Layer 2 of a small transformer language model trained on English Wikipedia (11 layers, counted from 0, width 64).
Take only the direct path to the model's output, skipping the later layers: a vector added to the residual stream pushes a token's score in proportion to its dot product with that token's output vector.

Output vectors of the tokens that the questions are about. A number n stands for (n - 500) times 0.0037.
"\".": 703,386,758,661,471,428,492,204,339,491,532,647,430,600,485,383,525,364,678,822,419,368,651,585,203,504,435,463,635,570,484,451,401,804,469,222,542,521,395,644,495,734,516,643,655,482,594,936,389,372,772,494,628,707,540,784,598,400,341,441,670,516,505,429
"k": 300,677,404,699,510,644,521,580,544,342,494,500,685,374,542,393,563,528,466,480,547,746,272,487,449,481,340,555,572,535,418,542,434,621,410,359,583,342,343,450,648,617,560,600,650,631,479,486,404,360,481,570,563,324,604,507,524,603,706,468,577,379,431,428
"ose": 238,315,781,619,497,515,454,483,272,379,432,515,643,573,179,591,521,345,687,464,392,407,523,611,518,331,416,433,532,818,372,409,280,500,591,401,568,395,500,530,297,504,517,597,508,597,730,590,118,576,733,512,602,485,510,275,791,346,292,707,425,557,403,877
"ording": 490,621,617,495,315,596,496,476,341,541,464,516,534,692,55,495,544,440,620,818,272,344,230,312,219,650,416,834,384,667,518,612,226,494,653,116,492,266,468,601,207,549,447,593,496,428,458,778,608,453,579,506,505,367,577,645,414,565,257,652,333,614,93,483
" these": 457,354,556,439,461,549,540,246,347,397,403,817,565,576,179,387,546,182,702,849,537,500,553,453,484,406,574,733,570,435,624,329,469,472,721,302,589,385,394,660,326,620,474,547,609,560,694,614,249,563,550,428,754,388,454,597,564,554,524,474,485,590,481,847
"artment": 555,298,616,771,471,563,741,482,267,440,452,645,424,566,422,760,446,375,650,799,334,284,655,578,345,320,283,710,605,305,722,389,194,317,628,316,362,672,354,620,568,430,246,610,694,520,561,572,171,523,491,524,625,479,804,438,469,354,618,728,487,813,467,572
" were": 492,520,726,680,482,435,639,341,429,337,436,788,412,544,479,449,504,261,722,598,277,478,339,517,271,511,342,446,705,428,421,598,519,432,512,437,561,434,323,581,455,368,493,387,500,473,682,620,395,605,489,439,641,399,408,548,290,553,409,460,530,468,237,739
"ause": 561,460,740,779,440,587,700,494,297,444,228,534,734,715,457,526,578,388,749,781,343,484,350,516,625,357,329,671,424,411,588,368,141,451,633,338,417,525,316,569,448,811,19,799,482,561,567,895,195,588,767,601,500,384,488,774,618,576,401,600,356,337,234,592

Output weights of attention head 1. The head adds the sum of these rows, row i times number i of z. A number n stands for (n - 500) times 0.00069.
o0: 527,489,829,626,406,492,576,498,316,495,353,561,549,551,549,519,505,717,555,592,640,440,791,282,472,609,738,196,432,648,595,542,595,559,471,875,413,670,616,729,468,460,447,500,661,542,698,315,486,383,385,577,476,273,473,362,643,420,450,553,480,512,613,363
o1: 555,533,570,480,582,389,611,495,619,504,735,434,507,551,647,693,397,393,304,476,573,445,414,328,438,469,471,612,574,689,445,202,568,537,322,308,508,400,508,493,650,294,431,662,410,326,492,681,549,356,574,400,459,624,446,625,555,637,425,384,605,691,453,281
o2: 400,409,451,443,414,514,472,379,242,380,592,509,504,312,437,344,493,443,560,613,410,514,356,653,440,455,472,596,516,498,323,681,588,652,307,379,670,478,313,427,455,492,680,385,385,441,697,753,617,401,635,385,632,648,524,584,561,578,470,439,580,309,510,511
o3: 560,483,465,372,594,482,682,657,440,586,664,633,414,536,440,530,553,350,493,449,473,440,451,415,467,673,454,435,503,467,228,357,341,411,545,485,642,536,599,616,572,592,406,541,694,398,437,352,508,454,513,626,300,387,662,506,307,541,401,398,617,770,453,436
o4: 620,440,754,467,271,521,576,509,473,579,204,555,636,475,440,569,663,518,369,588,652,674,735,472,500,429,634,407,449,268,554,539,445,692,866,482,443,490,642,386,368,537,345,590,467,626,573,418,524,435,468,450,490,350,394,435,555,584,413,641,519,394,631,419
o5: 648,502,542,388,652,656,490,654,418,530,629,521,374,611,539,527,414,415,527,462,559,469,381,573,673,717,354,579,534,475,477,484,438,448,398,348,366,528,651,513,403,547,359,485,311,544,251,591,617,440,455,381,517,507,660,325,490,518,438,489,412,723,414,498
o6: 535,487,663,525,491,468,654,493,423,470,568,631,347,517,390,293,685,520,469,538,513,513,541,629,477,566,459,512,539,370,499,541,129,390,344,444,650,563,294,389,574,502,680,505,766,515,467,576,300,628,435,553,477,708,525,588,487,257,728,469,620,432,309,422
o7: 399,493,471,506,348,359,616,559,551,692,533,448,408,289,379,618,422,579,410,182,472,435,381,495,309,374,520,641,724,512,463,591,299,399,415,491,493,344,573,510,596,376,604,574,658,393,498,480,537,621,336,451,540,622,604,517,640,340,534,270,640,429,491,320
o8: 381,399,610,465,309,589,580,434,338,504,572,409,474,390,459,619,476,290,600,689,459,437,639,668,726,512,467,519,457,558,531,490,600,721,565,287,600,521,479,481,334,588,298,641,606,371,649,559,416,393,516,473,530,556,465,617,579,626,315,632,593,557,440,566
o9: 454,535,452,447,627,443,438,466,564,361,585,383,365,536,655,351,467,636,361,360,423,457,412,559,391,424,482,500,558,319,293,620,755,523,455,532,568,485,410,390,684,474,672,539,331,419,596,645,568,478,545,439,531,681,484,633,455,537,657,335,573,429,462,453
o10: 694,511,543,332,756,551,414,495,256,489,480,553,478,637,565,581,624,445,622,551,496,670,585,674,658,507,522,544,414,253,565,200,401,522,751,494,558,573,650,495,494,650,532,529,381,363,170,256,414,302,404,478,490,296,391,508,544,528,512,516,514,591,526,494
o11: 456,489,462,540,335,535,782,447,334,323,577,580,519,616,437,491,583,526,435,623,618,509,581,413,512,649,611,481,502,653,452,673,679,456,501,728,499,781,284,522,443,359,413,505,460,619,442,567,509,495,367,522,363,559,600,336,421,481,417,585,458,738,529,538
o12: 512,581,603,596,629,478,416,640,653,514,459,605,564,487,465,565,602,551,553,462,605,526,438,313,516,627,392,388,435,399,507,470,689,469,407,499,414,497,591,294,466,503,406,522,175,683,626,413,511,509,624,438,436,471,612,311,596,618,412,664,472,520,538,443
o13: 517,471,344,533,550,593,368,350,336,309,465,546,481,409,434,512,578,516,584,639,496,357,353,601,372,523,327,651,543,622,328,600,436,529,159,143,615,424,317,210,623,416,531,399,588,412,363,732,560,531,524,342,537,870,535,653,646,658,418,444,542,500,575,479
o14: 728,448,601,512,512,482,609,641,430,560,634,637,416,698,552,503,584,446,627,789,507,452,555,352,530,706,482,343,271,502,391,490,510,379,278,490,471,629,655,562,495,535,595,491,554,587,559,560,290,504,561,580,321,480,721,298,363,533,336,525,545,510,430,504
o15: 558,496,526,485,451,607,541,397,619,415,714,417,434,378,605,463,501,333,680,515,497,373,440,551,501,568,482,524,526,434,460,591,487,262,378,627,540,692,452,697,405,557,507,511,448,677,390,739,527,584,534,409,539,555,415,482,510,521,484,481,405,564,395,641
o16: 446,476,478,406,361,612,575,588,647,508,403,492,719,417,423,376,560,431,651,494,599,547,642,360,610,814,524,452,403,515,603,544,386,298,797,788,373,607,628,664,226,552,406,459,334,692,784,179,496,589,438,634,334,38,606,219,377,515,543,689,426,519,524,550
o17: 695,495,705,305,592,678,710,578,496,519,738,669,232,543,644,324,566,502,585,569,309,502,475,602,436,467,402,475,305,504,400,455,497,560,454,338,522,613,494,569,461,590,541,535,631,412,307,782,417,363,556,488,470,509,635,643,418,685,380,304,546,743,367,348
o18: 626,361,664,400,777,335,362,518,554,604,554,559,411,643,457,516,615,512,555,433,679,520,436,423,707,632,388,737,459,392,560,106,217,410,469,396,285,579,559,298,399,431,478,620,480,555,247,526,392,571,625,549,451,332,473,525,595,356,579,465,522,501,375,436
o19: 372,403,770,639,495,496,462,456,389,414,480,548,321,398,386,298,467,524,520,605,527,522,514,590,486,260,511,418,243,554,460,528,347,599,333,496,636,514,358,428,532,605,461,504,736,387,503,600,345,481,731,579,541,612,355,732,647,442,516,425,555,369,519,571
o20: 437,435,481,446,357,444,546,582,549,489,623,538,479,326,458,511,417,295,498,413,483,473,284,521,407,469,365,446,586,674,259,777,636,488,574,466,549,576,487,446,400,439,481,506,301,550,640,698,579,516,633,497,467,492,459,623,470,749,455,536,590,370,412,682
o21: 312,646,452,551,447,612,560,323,328,636,370,493,468,348,563,467,273,720,524,357,466,382,610,361,408,588,535,474,659,716,374,543,703,641,677,594,528,569,334,563,602,429,362,492,545,385,558,418,516,419,529,532,323,357,579,525,551,514,513,527,330,674,501,476
o22: 513,608,439,618,407,389,574,583,537,567,598,490,479,652,490,443,490,566,428,607,384,535,548,366,546,677,490,591,491,481,481,372,499,573,455,435,546,575,494,766,563,448,448,644,527,578,472,582,525,552,483,420,371,527,491,345,597,495,386,505,500,597,432,277
o23: 484,497,807,725,388,386,562,532,229,550,428,601,351,636,389,358,602,472,643,849,300,503,628,589,343,395,522,363,422,611,578,511,452,572,328,458,690,496,457,479,583,601,428,475,714,589,561,399,437,511,523,486,534,620,337,646,615,309,390,593,594,466,432,514
o24: 282,494,433,504,524,583,456,522,820,488,465,353,663,392,417,488,447,472,404,371,485,471,427,478,624,473,452,462,462,258,502,537,595,464,851,672,447,452,528,454,390,551,443,503,251,668,685,505,511,490,486,521,567,312,583,272,251,643,533,655,305,292,494,765
o25: 496,388,530,316,568,471,606,632,629,618,538,507,487,461,435,429,506,354,400,260,494,636,372,527,630,521,478,503,628,374,487,530,333,346,673,492,487,464,574,357,566,475,349,530,280,459,659,299,584,465,322,416,412,360,644,344,469,487,494,560,598,555,488,604
o26: 483,559,424,602,506,584,472,480,767,447,446,377,595,447,480,493,455,649,666,514,611,296,422,460,384,480,429,438,643,655,505,737,825,431,438,373,326,548,416,264,377,437,542,382,345,659,569,548,581,622,538,457,631,486,481,286,585,629,416,664,526,416,448,458
o27: 712,547,701,472,625,512,621,586,384,508,556,647,218,620,696,563,593,614,644,663,606,556,734,386,489,517,562,395,310,212,504,422,469,465,453,298,443,540,560,472,664,475,628,513,827,411,242,452,288,458,485,521,445,680,633,482,566,429,389,475,602,567,455,320
o28: 377,494,304,349,442,568,591,484,616,515,494,602,522,494,486,458,656,574,529,410,426,452,301,517,496,565,371,422,634,629,343,640,686,567,752,579,401,425,559,421,729,449,386,494,317,564,628,492,595,382,389,483,454,322,628,463,415,615,544,504,601,623,372,429
o29: 679,490,556,551,601,550,294,466,537,553,306,571,611,457,470,293,410,609,811,633,473,296,567,445,514,706,422,402,409,527,499,588,374,537,321,267,464,379,602,503,537,636,387,462,882,617,462,322,379,592,723,503,357,480,586,445,527,593,382,602,571,357,409,412
o30: 707,517,495,561,593,489,588,518,313,507,708,577,428,687,605,631,498,400,380,644,449,538,345,460,272,513,422,648,513,591,396,386,513,373,368,229,415,268,523,188,564,275,638,456,456,547,493,904,596,568,551,302,404,973,549,557,487,573,380,427,651,638,270,333
o31: 430,352,510,614,401,357,368,650,397,384,409,478,541,326,429,417,457,429,579,303,445,442,514,478,598,377,560,534,264,402,525,619,498,460,731,891,369,485,618,686,455,637,459,615,555,551,583,429,634,384,501,606,416,487,417,430,707,232,686,361,432,216,521,446

Each question shows a token from some text and the vector z that the head gathered there. A number n stands for (n - 500) times 0.0036.

" event": 552,368,341,524,548,308,556,353,459,484,394,536,410,418,613,466,623,562,374,574,586,369,423,547,640,347,709,599,625,618,509,494
Which three tokens does it push up most, strongest first? " were", "ose", "ause"

" E": 495,488,526,306,575,686,576,631,468,364,548,506,576,598,367,443,428,477,633,545,500,529,433,397,481,682,554,541,464,546,624,396
Which of these tokens does it push up most? "ording"

" had": 340,242,630,559,365,498,595,376,551,677,735,381,354,341,518,508,523,596,618,548,793,455,283,795,525,740,533,408,687,611,395,347
Which of these tokens does it push up most? " were"

"s": 497,407,582,463,526,386,465,439,557,546,528,550,513,474,473,487,474,534,534,428,476,533,469,543,504,504,501,522,544,531,486,502
Which of these tokens does it push up most? " these"

"ro": 481,493,642,484,528,493,362,364,522,508,555,530,448,461,405,425,413,493,416,578,614,354,454,587,416,594,513,377,509,456,456,505
Which of these tokens does it push up most? " these"

" P": 336,603,487,542,532,647,543,520,517,554,498,444,507,511,540,541,262,587,533,463,625,484,499,547,525,464,364,563,544,443,640,482
Which of these tokens does it push up most? "\"."

" Sh": 657,397,231,505,521,504,677,542,333,416,414,464,436,274,552,490,469,650,476,665,495,361,472,665,532,343,501,653,409,618,445,575
Which of these tokens does it push up most? "artment"

" in": 521,484,714,478,526,422,475,507,558,502,479,517,603,508,500,504,632,560,522,457,595,511,425,450,530,682,578,407,599,545,409,357
Pushed down most: "\"."

"ad": 446,636,507,457,615,497,533,596,586,517,557,366,486,577,413,557,171,477,539,538,455,492,621,557,398,397,365,529,457,385,554,516
Which of these tokens does it push up most? "\"."

" d": 532,476,514,409,573,534,468,492,435,433,653,494,543,472,478,426,455,515,592,561,475,482,401,448,542,556,539,648,460,568,609,410
Pushed down most: " were"

".8": 567,567,558,486,422,517,333,472,415,568,422,569,647,519,482,436,548,410,402,454,578,583,490,396,626,508,488,314,508,535,511,481
Which of these tokens does it push up most? "k"

"ons": 409,377,644,464,438,491,559,635,643,660,435,306,523,680,163,438,424,547,313,406,581,418,498,411,552,496,572,406,561,377,458,336
Which two tokens does it push up most, strongest first? "k", " were"

"oot": 451,484,651,489,549,311,473,370,408,606,587,493,530,581,426,500,644,540,531,418,394,523,378,425,550,625,665,463,516,453,417,191
Which of these tokens does it push up most? "k"

"-y": 566,552,458,492,437,265,618,412,328,667,415,667,493,418,590,483,636,492,439,485,537,428,503,489,621,365,577,461,425,519,597,465
Which of these tokens does it push up most? " were"

"im": 502,512,623,497,516,471,369,532,575,499,430,443,462,588,471,480,439,473,461,510,557,471,390,420,579,475,595,495,571,466,526,585
Which of these tokens does it push up most? "k"

" var": 701,413,756,435,528,483,471,504,468,461,573,534,685,593,523,364,578,425,503,535,495,593,482,842,480,557,595,201,541,593,533,294
Which of these tokens does it push up most? "ose"

"ington": 484,575,489,537,417,527,562,535,555,519,468,509,454,701,534,537,388,567,502,507,421,534,511,477,423,424,583,570,570,522,623,410
Pushed down most: "ose"

".": 453,537,504,583,505,527,563,518,426,456,560,479,534,585,539,570,441,488,555,513,563,472,558,566,597,509,532,387,498,502,633,470
Which of these tokens does it push up most? "ording"

"ri": 485,522,662,539,489,329,553,584,465,615,497,398,448,504,535,443,506,551,491,543,587,577,432,347,399,549,582,585,472,549,525,387
Pushed down most: "ause"

"arn": 476,450,651,413,645,353,499,353,573,530,523,465,615,494,621,539,523,513,508,460,644,451,443,686,637,424,523,421,563,582,623,490
Which of these tokens does it push up most? "ause"

"elf": 499,438,563,509,503,420,341,395,520,524,524,587,441,386,443,431,483,531,442,486,513,432,463,596,449,595,539,478,554,531,431,488
Which three tokens does it push up most, strongest first? " these", "ose", " were"

" w": 673,372,224,485,534,494,680,551,347,386,412,456,449,277,527,480,465,624,483,684,485,382,468,709,515,345,490,643,422,623,415,592
Which two tokens does it push up most, strongest first? "artment", "ause"